Layer 3 of a small transformer language model trained on English Wikipedia (11 layers, counted from 0, width 96).
A neuron adds its activation times its output weights to the MLP's output. To switch it off is to set its activation to zero at one token and run the rest of the model.

Output weights of the MLP neurons that the questions are about. A number n stands for n times 0.00067.
n8: -26 186 -8 -96 -87 -3 -149 -82 63 -29 -30 131 209 -54 112 111 108 223 -124 166 11 -135 -45 -69 107 69 53 114 0 -166 4 221 -266 74 -178 -81 -108 3 -158 14 -56 -106 127 61 -109 143 -26 100 -45 -21 -17 -214 132 -94 -187 26 142 27 -21 -194 173 155 51 -239 134 -44 41 213 -192 207 -97 -201 76 7 63 -98 -63 -150 37 113 -148 92 126 46 -4 51 185 191 102 -52 -96 -162 38 -135 -25 33
n9: -267 80 135 77 30 -6 17 -42 -67 31 -90 -49 -210 -41 -102 130 -3 163 -12 48 -105 -124 -185 40 43 133 112 -27 162 118 128 161 161 -65 -218 33 62 -85 -237 -123 13 21 -181 -124 78 118 -38 -68 63 -98 -72 152 -180 -72 45 275 65 43 116 -151 44 -178 51 62 -25 -6 22 155 171 105 -87 -71 167 -87 -56 -20 -16 32 -44 18 -57 -124 24 -16 -32 -89 34 -268 63 -224 70 -113 211 9 44 93
n10: 227 194 10 152 172 -119 104 -285 226 -264 208 163 218 -69 -92 -303 -62 -139 221 -138 -138 -18 247 -92 -49 -40 -139 0 -59 -148 -73 -85 -192 -10 83 211 -124 49 206 -125 -4 107 -473 182 -197 -26 -56 -98 -66 142 258 28 -69 27 149 -120 22 -152 97 -28 68 94 178 174 73 85 -230 -163 33 -263 -9 26 -17 261 -165 -116 -138 -83 211 -245 32 112 -33 59 162 -112 -93 -130 188 -19 329 150 196 -71 -179 -94
n13: -25 -100 98 -16 -11 -10 -125 -32 -45 212 -181 72 62 -140 14 228 167 136 94 -42 -32 -213 -75 -38 143 -130 20 -350 -70 -73 -62 34 -151 20 0 -250 -43 -77 -114 -23 -17 154 -108 75 32 179 124 121 167 67 70 74 -36 -74 -35 166 -76 89 -63 -88 -213 270 -235 30 -40 138 153 49 -150 0 -113 96 28 -7 171 118 -20 -98 184 -83 66 13 11 16 -138 -28 76 105 111 -32 71 116 56 -60 -152 39
n72: 6 34 -86 -186 143 0 81 -156 -42 -55 -31 -72 -60 80 39 -50 -81 -44 -154 -142 -34 -49 31 -66 -189 -174 174 153 68 161 204 -115 75 -86 204 166 38 -9 -13 17 -15 -16 143 3 14 11 43 48 -78 82 33 -115 -6 97 0 110 -35 113 -3 -178 8 -115 -117 150 -48 107 -14 74 96 73 110 97 52 41 0 -103 -90 135 40 -76 -124 -125 -146 -116 71 144 155 97 -224 12 -124 -55 74 44 63 -86
n81: -159 -33 -20 -92 -89 6 -83 197 132 49 53 -225 143 79 -61 82 90 15 -56 -61 -87 -3 10 -94 -178 149 217 65 206 57 -138 -154 161 59 202 47 -69 16 110 0 84 9 -3 30 165 -79 -17 65 -30 165 122 -40 36 -38 -89 229 -9 -169 0 -20 -187 -47 145 -167 -14 -21 95 -97 157 104 -22 -39 -77 193 -20 132 69 40 -88 -328 -106 91 -53 -52 0 -16 -80 161 28 -30 -149 -95 -46 56 -35 -82
n82: 147 30 -220 -12 -372 -46 -128 76 -134 42 72 -27 -141 90 -102 45 82 -100 55 93 -86 77 10 -78 -54 153 -158 -90 -71 156 3 -50 111 -40 -138 -25 52 56 52 -107 166 74 -29 -60 144 6 72 -88 154 -107 109 124 137 -15 -16 -153 -21 -44 -88 52 21 -53 -8 208 165 -86 30 125 -14 -106 -241 -21 12 -99 75 65 31 -100 -18 -157 -45 -12 121 -15 -60 10 143 -9 255 16 -112 -36 -6 192 -194 23
n101: 50 -60 -98 -116 -92 87 90 107 0 39 -60 -37 -51 -100 3 -46 -17 40 53 97 -73 56 113 -79 0 93 31 80 14 6 -67 -138 193 -88 -46 66 -100 -91 85 21 -152 78 -33 -30 281 -9 69 137 146 40 -39 20 -48 -119 -46 185 -37 86 -65 -16 164 -50 159 -31 31 -165 -64 -151 14 -70 0 183 3 83 -100 245 6 -9 133 91 13 -185 -53 232 -239 56 -101 136 41 -93 22 20 -140 180 -29 -418
n146: 74 127 -63 60 18 42 -123 95 -396 8 16 -83 -184 64 -28 66 -131 -139 90 34 -259 184 41 174 97 138 198 31 -254 37 -143 50 -103 122 8 187 131 -139 -188 -89 -107 -196 141 -98 -55 -240 20 -38 53 46 290 82 -290 -69 117 -66 198 217 160 -69 18 -167 137 8 29 126 56 -86 63 -59 -168 -150 55 -12 -61 132 54 83 -142 -38 99 131 -164 79 -103 -65 124 -160 -47 49 219 215 -192 168 -103 81
n160: 57 3 -142 32 -68 62 193 178 187 65 -98 -141 29 -3 46 118 98 76 -95 43 -51 -124 143 31 -202 50 27 55 265 62 15 63 -49 0 -46 138 -24 86 27 -20 -95 -110 155 -240 139 -64 220 -36 10 139 -37 79 123 68 -197 58 -68 -92 -115 59 122 -3 46 -126 -10 -3 -102 26 44 42 56 -116 -76 -16 54 63 -12 -111 -135 45 -89 -118 -51 -46 130 194 -31 69 -225 -184 42 -134 -142 -3 25 -44
n180: -71 -68 137 31 -188 -179 -52 8 0 0 -109 144 -12 93 -124 136 -206 -4 86 154 -158 39 -30 -26 35 -45 -89 25 -109 -181 101 11 22 87 -253 -57 -109 -28 80 75 204 -208 29 69 38 168 -75 19 23 98 13 153 -361 18 37 182 -66 -51 56 48 -87 43 48 -39 135 -200 -17 92 -129 138 -28 -73 243 154 -142 4 63 -204 -89 233 -102 7 191 -17 4 11 -164 18 156 169 54 -74 272 -107 -113 89
n196: -85 -104 -3 98 -37 -23 85 120 43 -154 19 111 48 -9 86 111 22 -165 -8 149 92 -159 -13 39 -32 -9 -125 199 59 115 64 -116 49 128 -52 158 -142 74 7 -14 -15 -22 145 6 -103 -60 47 -36 -19 200 73 88 86 -225 -47 -61 -88 7 -70 46 -39 209 30 -24 -171 -17 112 -37 -62 42 -3 139 -212 66 97 33 12 -81 46 -77 52 118 -107 -177 32 -264 112 110 -212 -164 -132 -31 38 14 73 -168
n271: 67 -68 25 -23 -361 193 64 -43 -320 42 213 -83 236 -33 -55 61 29 -210 60 -10 -82 -100 57 -129 26 33 -67 23 15 -83 0 10 69 31 -35 -44 -130 114 -151 36 -133 -142 -49 202 80 215 -60 22 -7 -13 293 135 -145 -204 172 29 -36 148 -30 -259 -54 71 -79 20 51 -112 26 91 34 -91 -80 146 -92 89 32 236 -20 20 16 -203 31 55 -43 176 16 -102 -10 20 34 104 -105 14 160 -136 -28 -134
n293: 130 110 -211 -215 -68 -87 147 91 -8 95 127 189 75 -52 163 -278 -110 -33 91 -88 13 -97 -111 -21 -158 -100 -28 161 -124 45 -110 -88 32 -37 72 67 44 -6 46 88 -53 26 20 -40 136 12 60 52 131 -50 -96 196 209 75 26 -108 19 56 143 -26 -147 -67 -49 -51 -34 -151 -193 33 63 -86 -16 65 -53 121 264 -95 75 25 55 -61 233 -3 -294 -128 -27 -50 -152 25 63 44 -19 30 -28 181 29 -3
n336: 41 -279 155 31 -155 -90 141 93 51 22 93 -22 -311 85 -87 123 11 227 10 -129 -52 -14 52 23 -107 -73 263 28 -238 90 90 56 -158 -70 124 39 77 -80 -71 125 219 71 -127 44 -243 -112 122 -253 -264 139 96 218 -91 -21 -73 -64 83 -27 -90 -113 126 -229 -76 112 92 -90 252 -13 160 -99 100 56 -30 115 -85 91 -35 -10 -37 -60 -133 61 -7 -184 -30 -51 53 49 32 -115 81 158 7 43 -155 59
n357: -69 -60 -28 39 -155 -8 -6 -140 -172 -80 33 253 -43 -194 -144 55 39 -194 114 -96 -158 59 -6 128 -47 70 -103 125 -97 -38 -3 -14 -3 283 41 -57 -34 94 19 154 57 139 6 36 20 108 69 178 -3 62 11 9 41 -99 104 18 -157 110 -67 -155 135 34 114 -74 87 -68 6 5 -39 111 -68 235 -129 30 136 17 -68 -69 49 -37 -173 -44 -81 -78 28 -122 40 26 -63 -127 12 -78 119 83 -38 -81

Each question names a token from some text and the token that comes next. It shows the activations a of the neurons there, in the order above. A number n stands for n times 0.0059.

Then comes g, the gradient of the next token's log-probability with respect to the MLP's output, scaled to length 1. A neuron's effect is roughly proportional to its activation times (output weights . g). A number n stands for n times 0.00097.

"ira", then " of"
a: -6 -27 -3 -7 -24 236 -20 0 -24 -18 -4 -29 -2 155 -2 -29
g: -129 92 -71 60 -10 -80 12 -52 -65 30 -8 169 100 203 -21 -94 151 182 81 -40 48 -5 -114 291 -56 -23 -46 -163 11 63 -59 -117 93 9 -73 -63 -160 172 73 -5 -29 -117 169 21 85 -26 -16 -70 14 -15 -134 175 209 111 -57 18 27 -194 29 48 -6 -21 8 147 11 -60 -12 -50 125 82 59 102 -66 -47 179 -83 -78 -61 -94 -205 204 -126 -159 -161 7 130 -55 16 -94 -51 -71 137 98 -85 -239 -114
Which neuron, switched off, lowers the next token's probability most? n293

".\n\n", then "==="
a: -6 -26 -13 -19 -23 92 -14 206 -8 -17 -16 -27 -21 -22 -16 -7
g: -32 84 -63 5 -63 21 82 -110 63 63 -7 145 81 -243 14 24 -179 63 -51 -38 -34 -56 -94 101 -85 -6 -134 37 -13 214 130 10 -43 18 41 175 93 21 -188 24 3 56 -152 18 -83 136 81 -43 -117 -107 -18 -107 -176 -15 84 111 88 89 -61 -60 34 -8 242 -77 127 -73 40 -293 59 145 -130 45 0 -89 -245 -53 -73 34 -90 -137 165 -91 145 126 63 84 15 194 155 -22 -1 -23 161 12 -175 -58
Which neuron, switched off, lowers the next token's probability most? n101

"iv", then "odes"
a: -2 -1 -24 -22 -29 -29 -27 0 3 -12 -25 -17 -10 -25 0 -28
g: -31 -34 121 -64 68 -24 -27 -48 237 -56 -46 -58 -26 -170 -135 -16 34 1 14 -43 91 83 91 152 229 -141 61 -168 -140 179 125 -55 -114 151 139 20 -50 77 39 -79 -73 24 34 89 -70 -127 19 -66 68 62 -137 -130 -38 -117 32 -9 -282 3 -38 127 132 -28 -117 -189 127 10 -116 37 143 82 106 -43 -26 43 224 -31 -82 -29 -138 -60 227 -127 80 78 160 28 71 -30 15 -99 -49 127 105 -137 -160 -87
Which neuron, switched off, lowers the next token's probability most? n82

" who", then "le"
a: -1 0 -3 -19 -8 121 -13 -11 -24 -22 -25 -12 -29 -3 -15 -20
g: -111 -95 -52 -35 70 -7 106 -112 199 -244 -32 -12 -17 68 -241 88 -86 -56 14 -67 37 95 68 -148 -39 -115 -31 -88 156 8 -22 -178 -140 -153 -33 -24 144 20 -172 3 121 158 -38 -218 -96 28 71 -122 -88 130 -19 -24 33 -2 29 -92 -73 -39 74 64 -27 4 -56 -19 -150 -152 -68 -16 97 234 225 -80 245 50 63 14 10 135 -149 102 66 49 -52 -86 109 143 61 194 -53 58 -34 100 62 11 78 166
Which two neurons, each switched off alone, lower its probability most, in order? n271, n146

"oser", then ","
a: -7 -8 -28 93 74 77 -1 -1 -29 0 45 -16 -1 -9 -3 -17
g: -159 62 -30 -190 -16 -79 15 -24 -131 68 -181 119 -158 144 -10 33 -16 -65 11 121 -123 60 -23 7 36 -66 114 -12 -99 -140 -104 98 -203 -16 58 -4 -14 -25 116 61 150 155 122 334 1 -74 76 -75 -6 113 -75 -221 -130 124 46 126 -132 36 100 27 -26 172 -80 98 130 45 213 -37 -119 81 -35 -135 -52 -57 19 -56 124 -151 -63 -57 -133 -42 58 -100 -63 -38 38 -119 194 -21 -83 73 184 -52 145 10
Which neuron, switched off, lowers the next token's probability most? n13

" the", then " Labour"
a: -28 -1 -10 -25 -27 -16 -22 -27 0 -7 -19 -14 -2 12 -12 -11
g: 80 128 103 160 172 15 161 -16 -19 -153 40 50 -166 -146 -128 -146 -5 -22 -32 13 52 32 -91 69 7 -54 -34 76 32 34 39 -8 230 -62 -31 171 98 85 -198 40 -53 77 210 -20 101 -104 -87 -94 26 -2 -135 -94 -31 -135 -59 -68 -16 -128 83 41 -14 -51 -67 15 -122 -78 -115 -173 242 18 141 -23 -98 114 -193 114 -27 -157 46 -146 179 76 45 177 -71 49 -100 -142 -47 -76 139 113 74 -138 201 1
Which two neurons, each switched off alone, lower its probability most, in order? n8, n13

"ation", then "===\n\n"
a: 0 -2 -12 -10 -26 -16 -11 0 -8 100 -18 -14 0 -28 -14 -17
g: -65 2 103 62 130 -196 -76 137 21 20 6 -71 -160 48 78 47 -54 -63 98 -54 111 -44 201 127 -166 37 -74 -43 132 4 -83 32 -87 -84 -127 -71 -32 -70 -127 142 177 -128 152 18 196 29 19 37 100 151 -105 -16 56 129 -74 115 -34 1 -103 6 -25 -330 100 -177 40 -144 -137 -40 -31 147 125 36 91 -134 -4 -92 -80 44 -252 -45 31 15 49 129 -125 11 45 -19 5 -124 160 -57 -99 148 58 164
Which neuron, switched off, lowers the next token's probability most? n160

" International", then " ad"
a: -10 -10 -25 -18 46 -28 -2 -12 -4 219 -29 -22 -2 24 -3 -25
g: -217 24 45 -119 -92 -21 -162 -69 -199 192 -77 -81 -42 -98 81 30 -158 -92 59 -167 -19 -25 -46 55 23 58 85 15 -166 204 8 307 80 103 6 -9 -98 198 -48 -62 39 -90 144 11 42 155 -249 54 127 96 -16 -147 206 47 -78 105 -29 36 -25 -116 -28 27 6 -122 108 24 107 -59 -77 -34 -97 -163 59 37 85 25 9 157 15 -64 -49 46 77 102 -126 -57 18 155 173 -92 -90 -3 105 -74 -134 117
Which neuron, switched off, raises the next token's probability most? n160

"res", then " had"
a: -4 -4 -17 -22 -10 132 -2 0 -1 -18 197 -28 -4 -17 -4 -27
g: 20 -69 35 -32 6 0 -150 121 -70 -5 27 109 73 -180 128 13 70 -14 48 12 -81 23 -210 44 -2 93 -225 -87 12 -122 147 -107 43 80 16 -30 -112 -65 -24 -65 39 -10 -1 -9 -59 93 20 168 97 27 1 44 -16 -57 -143 -254 67 40 189 -123 74 144 -107 -351 155 88 -19 -133 -3 -81 125 -125 -84 69 34 -124 -16 -78 143 154 -146 197 34 -66 -39 -33 12 189 220 -66 181 -28 61 -89 88 42
Which neuron, switched off, lowers the next token's probability most? n180

"e", then " Kenn"
a: -12 -28 0 18 -3 44 -3 -7 -7 0 -13 -25 -10 79 185 62
g: -92 -66 41 166 12 20 66 166 -141 7 -252 133 -87 -203 36 86 -15 118 68 -97 18 -188 -110 -26 120 112 28 55 -117 -304 55 -71 -120 3 -73 99 34 32 75 70 34 99 -25 -60 64 161 7 -87 133 -156 -66 106 178 -263 -10 83 -80 -14 98 -74 -58 110 42 113 -77 -21 -242 -89 69 -241 -65 12 -38 6 72 -36 18 67 129 61 24 -15 12 174 -145 47 -19 106 130 100 60 -154 3 -8 41 26
Which neuron, switched off, lowers the next token's probability most? n293

"==\n\n", then "In"
a: -2 -26 -11 -5 -29 128 -28 133 -8 3 -29 -25 -28 -26 -28 -7
g: 162 135 53 15 -76 -4 15 -146 112 -31 211 -68 -3 -131 39 -69 141 -59 65 -67 -52 -71 10 -118 -107 126 119 -96 -300 -20 -50 -171 -116 -49 -43 -128 106 -54 207 -140 -15 -9 90 137 -111 -86 66 -46 44 56 309 -11 52 36 13 -149 93 -22 0 -20 -72 216 -188 -47 57 -99 37 185 -51 -22 55 11 -2 14 166 -115 143 -219 55 110 -73 154 -79 21 -18 99 -53 -94 28 62 83 -145 -99 5 43 58
Which neuron, switched off, raises the next token's probability most? n101

"os", then "oph"
a: 0 -14 -26 -29 -20 137 -10 -1 -1 159 -8 -12 -19 -27 0 -3
g: -189 80 -175 -135 85 -51 31 94 4 163 -23 -88 -69 73 -136 80 -83 -53 91 134 -116 -193 -9 -76 -5 -37 130 -108 151 283 -208 35 -72 -83 50 -26 -53 -5 113 -73 -66 -3 -228 -18 -130 3 3 -7 137 -74 29 -24 60 -182 -22 -57 88 90 -191 84 80 31 129 28 -226 -42 -71 66 -20 6 138 -42 174 51 1 16 -15 16 -63 145 11 -72 126 48 -25 -32 150 16 11 -42 -58 93 342 142 -40 -96
Which neuron, switched off, lowers the next token's probability most? n160

"ad", then "ual"
a: -9 20 -19 -15 -27 10 -1 0 47 0 -28 0 -9 -8 71 -16
g: 9 105 115 86 84 145 88 -52 -217 -29 31 58 -273 -203 19 97 -94 -19 148 136 -164 -62 -89 108 -197 -30 13 11 86 9 45 -32 177 -93 -244 -49 -77 56 177 2 175 -27 -31 -6 136 -98 -145 -54 49 -96 17 47 -167 10 -39 68 183 -54 -189 39 157 -21 63 -214 111 11 50 -44 -13 -54 -12 127 32 -21 92 12 15 -138 -111 92 -120 33 -76 -60 -24 94 74 26 113 41 -74 -166 209 145 -47 1
Which neuron, switched off, lowers the next token's probability most? n9

"f", then "old"
a: -24 -1 -11 -29 -23 -22 0 -1 -6 -13 -19 -22 -3 -18 -8 -29
g: -159 -155 -51 67 61 79 162 151 181 30 -52 -7 2 -12 21 -87 13 -21 185 -124 70 -175 -47 31 -33 -86 -80 -25 216 174 -85 -2 21 -87 -153 89 169 -9 88 156 21 36 -93 -11 -166 -172 100 -106 -169 124 98 93 -90 24 66 78 -162 -81 106 207 -39 -48 -72 -38 -233 -23 -99 121 -27 39 107 56 -138 -16 4 6 -62 45 128 100 107 92 -206 -121 125 -60 17 73 -231 -77 81 17 -159 42 60 10
Which neuron, switched off, lowers the next token's probability most? n8

" h", then "um"
a: -28 -28 -7 0 -3 -2 -5 -28 -28 -3 -7 -1 18 -3 -12 -2
g: 23 -185 -26 210 27 202 126 66 -38 -21 134 123 -36 -154 -139 24 -93 146 -165 -69 -104 124 26 5 75 -62 -122 22 46 112 77 38 -35 -202 -252 -74 -124 8 78 -8 -14 42 -24 -245 -19 28 96 102 -68 61 -21 72 -158 -177 -26 57 181 55 84 -177 248 21 3 168 -168 76 185 -24 -38 -105 69 -84 18 -21 70 -30 74 67 -38 -1 -32 32 -7 1 -67 -143 54 62 170 -102 -167 -89 165 -54 15 35
Which neuron, switched off, raises the next token's probability most? n9

" re", then "ality"
a: -1 -4 -19 -25 -1 -12 -18 -5 -29 -29 -9 -1 81 -2 -14 -26
g: -33 -91 142 -66 -22 135 12 103 -17 -37 -87 -44 14 -180 19 7 45 137 156 53 -5 86 -9 -94 106 -48 94 57 44 -179 -198 321 -125 -84 -88 12 -91 5 187 157 39 43 -145 -114 -65 259 -103 265 17 -10 54 -132 -43 139 -155 41 105 -119 -102 -30 119 105 33 -46 28 -92 67 44 -17 -53 -123 63 222 25 71 -103 -81 -139 -114 43 -67 -29 10 34 -30 -2 -132 87 83 138 -44 -198 -12 -109 -8 -110
Which neuron, switched off, lowers the next token's probability most? n146

" V", then "as"
a: -5 -6 -4 -27 -1 -27 -25 -4 -28 -16 -9 -9 205 -27 -13 -2
g: -65 161 -12 -22 -47 205 -151 224 261 -46 -102 32 214 -36 11 -232 40 35 -81 -78 125 -64 44 21 -3 -16 31 -119 54 -196 85 -47 -87 0 76 -93 -48 138 4 -52 200 132 66 -187 24 68 -27 10 -45 -212 38 75 58 14 -50 -12 81 99 -134 60 33 143 -104 -56 -77 3 57 -29 77 92 30 132 -126 -230 93 -110 90 21 -13 29 151 -201 63 28 24 -31 -103 37 -68 -10 -92 -260 86 -159 -32 89
Which neuron, switched off, lowers the next token's probability most? n146

" had", then " her"
a: -6 -8 -15 -27 -14 143 -24 -4 -28 -23 49 -25 -20 -21 -24 100
g: 62 106 116 114 133 50 38 -50 60 -70 -89 -247 -4 -4 30 -70 -85 -262 -98 -132 102 -30 77 -62 -28 -8 -124 -36 -15 72 -8 -28 34 -66 36 -100 11 -47 40 207 36 -49 242 -139 15 -154 -29 42 42 23 -144 189 -87 15 -60 -1 226 -171 -112 -56 47 134 77 188 -68 105 175 -28 -55 -85 13 166 183 -94 -113 -65 45 118 35 24 66 98 222 124 -212 -122 101 -121 33 -92 -115 21 -68 -37 -93 -59
Which neuron, switched off, raises the next token's probability most? n357

"ic", then "z"
a: -1 -1 -12 -29 88 -14 -5 0 0 -20 -28 -12 -2 -11 -2 -13
g: 49 -85 20 -54 138 -76 -84 -19 95 -66 121 -12 88 127 106 -89 -5 -40 84 -19 -71 244 212 16 -49 -98 25 -116 81 237 123 -276 0 40 -23 85 -144 34 -121 -153 43 38 -187 21 27 62 30 17 -250 90 170 -73 -28 -149 -37 -135 72 -20 -1 54 166 -103 -130 56 160 -16 111 36 96 195 11 49 -98 74 48 -86 -72 20 -89 -88 43 -31 44 -41 127 -160 6 -121 44 -81 -136 144 -26 -89 -236 101
Which neuron, switched off, lowers the next token's probability most? n72

",", then " "
a: -4 82 -29 -19 -5 65 -4 -18 -2 -23 -25 -15 -8 -8 26 -9
g: -61 -115 39 -52 -146 -14 -260 53 -152 150 -140 36 48 54 -15 -89 -34 -134 -176 67 -38 61 100 83 34 96 -56 195 159 -70 -151 -136 44 -65 56 37 4 42 85 69 -50 165 -121 -94 -173 -9 49 -51 61 103 -96 -5 17 50 136 60 -5 -47 77 39 -68 -33 190 22 -110 -7 -179 -50 -45 -60 7 53 -160 40 -245 0 7 78 44 -252 1 61 74 21 167 49 29 225 -75 205 9 -60 25 121 282 -77
Which neuron, switched off, raises the next token's probability most? n9

" Or", then "gan"
a: -17 -19 -22 -27 -5 -4 -3 -6 0 -17 -1 -13 253 -27 -1 -24
g: 13 -3 -273 74 -59 156 186 64 42 9 125 -69 88 -309 -99 -151 49 71 224 39 -33 154 -20 -8 62 -77 110 104 -99 10 43 -13 85 98 -48 -118 -38 -85 -102 34 -61 7 185 -23 -3 -109 -109 180 3 -23 -166 45 -37 147 10 -39 60 -148 -43 -51 -57 -72 -122 117 -152 -47 -96 110 107 26 9 152 -193 -32 119 15 -21 -182 18 160 30 -109 49 81 135 -22 -39 128 57 -214 9 -28 154 -79 -145 72
Which neuron, switched off, lowers the next token's probability most? n271

" ind", then "epend"
a: -1 -3 -12 -28 -15 91 -15 -1 -13 154 -18 -7 -8 -10 -15 -28
g: -26 13 73 269 -70 -12 -56 215 149 1 38 105 140 107 30 13 42 -262 9 77 -114 32 56 7 -49 173 31 -113 -47 -167 -114 161 43 -93 204 -45 -115 -169 25 -120 12 -107 79 -29 -11 -4 -24 1 -235 -182 15 130 -207 -9 -186 43 148 0 181 122 92 -39 141 -72 -55 -51 -17 -101 -90 -18 -53 15 -164 136 20 -59 -36 76 -49 -7 195 117 74 -80 14 -156 -82 -132 -51 -14 49 -71 80 18 76 113
Which neuron, switched off, lowers the next token's probability most? n81

" v", then "ote"
a: 229 -6 0 -7 -1 -15 -28 0 -12 0 -15 -28 30 -28 -24 -3
g: -49 38 134 7 -188 -43 -118 -73 83 25 -87 8 61 -128 -9 -58 1 33 70 83 148 114 -61 -25 4 -73 207 248 -176 -97 -111 -271 175 -34 -94 150 -28 97 181 48 36 -41 -38 12 -57 23 -195 108 67 154 -40 -13 170 -85 -28 -38 76 -118 102 182 -58 104 48 -72 62 -21 68 -81 54 25 124 -39 -95 145 -111 -17 -238 -43 127 -59 -183 -15 -25 70 149 -161 -164 -21 200 -24 -76 -18 -14 33 -133 -8
Which neuron, switched off, lowers the next token's probability most? n8

"rap", then "her"
a: 0 -18 -27 -24 151 -28 0 0 -18 41 -29 -18 -1 -19 -1 -5
g: -113 66 140 70 159 26 110 22 -4 64 186 192 40 -75 -169 32 -136 -46 6 -138 45 115 90 -137 -4 22 -83 142 -41 236 -75 -159 85 -27 -69 10 19 -11 198 -130 14 91 -11 79 -28 26 48 35 103 -56 78 -66 -4 -108 -20 -12 -96 93 -41 -41 52 -35 -12 97 -257 1 -81 130 206 59 20 -72 -217 32 -8 -127 -231 -171 65 34 81 -78 -219 12 245 -82 76 149 -25 9 -129 -57 76 -24 -170 -90
Which neuron, switched off, lowers the next token's probability most? n72

"0", then "1"
a: -1 -27 -4 -6 156 -17 -14 0 -20 -17 -2 25 -3 125 -24 197
g: -88 80 63 -199 -111 -98 24 -34 48 -139 15 84 96 232 54 -27 31 -19 136 -172 -10 -57 -113 188 191 -192 -38 -167 -54 32 69 126 123 -173 83 -46 206 -71 23 -163 87 69 7 -71 89 109 45 -189 35 102 14 -9 -223 51 37 107 -248 -21 19 15 145 34 -24 -95 65 38 -47 6 167 -22 -84 -129 68 122 -14 81 -39 22 -66 -55 43 -53 -14 82 36 40 -22 212 -213 -21 43 5 -279 27 16 -34
Which neuron, switched off, raises the next token's probability most? n357

" France", then "\n"
a: -6 -24 0 -14 -4 -22 -5 -28 -1 -13 -1 -22 -26 7 -3 -7
g: 50 175 -67 95 -6 210 -62 17 59 22 -55 -65 111 -42 50 157 -221 -175 -199 91 145 -49 4 119 133 -93 -13 142 39 -113 -40 36 -43 34 122 -19 -120 -94 -50 121 9 91 -44 -195 -51 -27 -84 -158 -30 10 9 -186 115 -73 -31 122 -146 137 -97 96 -22 58 -64 10 -115 -43 163 -87 -31 -30 68 110 -252 108 -226 250 52 13 -171 -133 -80 43 -82 44 16 160 111 146 -64 48 129 34 -2 -9 -27 4
Which neuron, switched off, lowers the next token's probability most? n9

" largest", then " city"
a: 0 -6 -1 -2 -27 -27 -1 -23 -23 -19 -28 -2 -1 -18 -26 -25
g: 86 -57 41 36 -84 20 -35 -38 11 -175 180 -18 -3 -29 -114 -33 156 -60 98 -77 -21 60 13 140 -81 45 -23 171 -111 -255 34 -135 30 19 127 11 14 10 0 26 -98 210 -239 -175 -170 -69 -52 17 -219 -7 -142 101 -8 -38 119 74 87 -186 59 -29 122 -26 -140 -46 -58 82 -75 231 -27 -113 62 198 153 188 -102 34 -112 64 185 39 -153 74 -13 17 -36 135 -7 -80 0 2 24 2 172 -178 85 80
Which neuron, switched off, raises the next token's probability most? n336

" as", then "k"
a: -4 -28 -26 68 -23 14 -10 -21 -19 -12 94 -4 -15 -10 -28 -21
g: -128 -53 95 -70 16 26 -64 -71 181 -64 124 -59 79 -10 -91 25 48 97 -105 31 25 34 81 -58 -3 -406 -58 -127 88 68 114 -64 -119 -94 -16 -15 65 24 25 117 58 -49 -67 64 4 129 43 -154 -61 129 52 -52 28 28 79 -144 51 -37 -12 60 -197 -15 -114 50 -138 -22 65 38 -35 186 210 18 41 -104 156 -93 31 70 -37 205 -221 -43 -111 -134 177 6 57 184 -81 -71 -186 228 58 -149 57 80
Which neuron, switched off, raises the next token's probability most? n72

"ip", then "ot"
a: -8 -29 -2 -12 -27 -7 -26 0 -2 0 -9 91 19 -23 0 -1
g: -13 22 -131 -79 88 -100 -1 171 149 -67 57 -51 156 -84 -276 -56 -6 -78 -263 -5 58 -52 4 -76 176 6 -5 74 252 -40 -194 -30 55 102 -37 -44 39 59 78 42 -119 26 62 113 -38 18 -192 -60 -167 118 -8 72 -81 -66 40 -101 -82 60 59 -65 116 106 13 -228 -9 -36 164 26 94 2 -65 55 81 201 -169 59 53 -159 70 -46 -91 -34 -37 -41 -29 -263 144 34 -113 35 120 47 181 18 148 63
Which neuron, switched off, lowers the next token's probability most? n196

"ien", then "ki"
a: -25 -19 0 -28 -28 -22 -7 0 -5 0 -29 104 25 -15 -15 -17
g: 48 -70 -111 -8 -62 -203 -102 -78 95 -76 129 23 -141 -103 74 -21 -70 -74 23 24 -154 170 172 -62 -100 66 7 -48 -106 65 139 112 100 -68 113 165 10 -28 157 -124 -9 116 -152 250 15 48 -54 -16 114 -5 -65 74 52 -200 102 -75 -32 85 124 50 -107 9 73 140 -35 -15 184 -97 -164 154 -15 219 -219 -44 -55 -82 141 80 -109 86 -45 20 -84 24 9 -101 183 -179 91 18 -23 -93 -232 -24 -5 -7
Which neuron, switched off, lowers the next token's probability most? n196

" and", then " dem"
a: -1 -13 351 66 0 185 -2 -8 -11 46 10 -26 -20 -28 -2 -5
g: -93 -115 135 102 106 143 -18 197 -4 -56 241 87 -135 -155 23 -26 74 29 164 11 -96 -247 8 -132 17 142 -120 -35 -23 -13 -78 -19 90 -1 -148 12 16 78 -8 -103 22 26 14 -127 106 -12 99 -50 -158 -12 119 -84 -51 -28 -55 46 17 -154 -39 49 -58 -10 148 81 89 -165 -182 -63 -92 -56 -34 -119 -151 -41 101 -154 -2 183 19 -12 24 10 -119 -71 3 -13 154 -13 104 -96 166 27 351 158 147 -94
Which neuron, switched off, lowers the next token's probability most? n10

" dec", then "line"
a: -23 -10 -1 -28 -5 -1 -29 -27 -2 -29 -20 9 183 -2 -14 -28
g: -47 68 161 -60 54 -107 -157 -74 -97 -73 7 3 -73 3 -4 43 -42 58 172 -34 -215 -85 -74 8 -248 107 -23 23 -58 -58 -98 67 -22 108 -81 -43 59 18 -131 -72 65 65 37 -14 -153 -47 60 -46 -121 -148 -199 250 -5 199 144 -153 -19 118 -123 54 12 -22 -108 2 -15 71 65 -133 24 4 56 8 -4 -80 149 76 -105 68 86 -50 -35 -101 11 175 25 293 -36 -126 38 227 102 -10 63 165 -110 267
Which neuron, switched off, lowers the next token's probability most? n101

"-", then " Out"
a: -22 -14 -1 -28 -28 -27 -16 475 -1 -23 -3 -28 23 -22 -24 -3
g: 188 10 -41 -70 25 -150 93 32 255 46 15 -37 17 -130 -97 -75 170 141 -26 212 11 94 39 -20 -39 -224 96 -65 -138 118 -46 2 -82 -3 115 20 15 -130 134 20 -156 72 -3 167 1 -118 -66 -27 -91 91 49 128 -145 -39 -167 -79 15 -23 -73 229 -252 14 117 -229 -89 -53 -87 -28 -168 70 -104 137 237 -131 37 -97 20 -3 -17 90 36 -25 36 97 -20 -109 81 61 -51 95 -52 101 -82 94 106 -89
Which neuron, switched off, lowers the next token's probability most? n101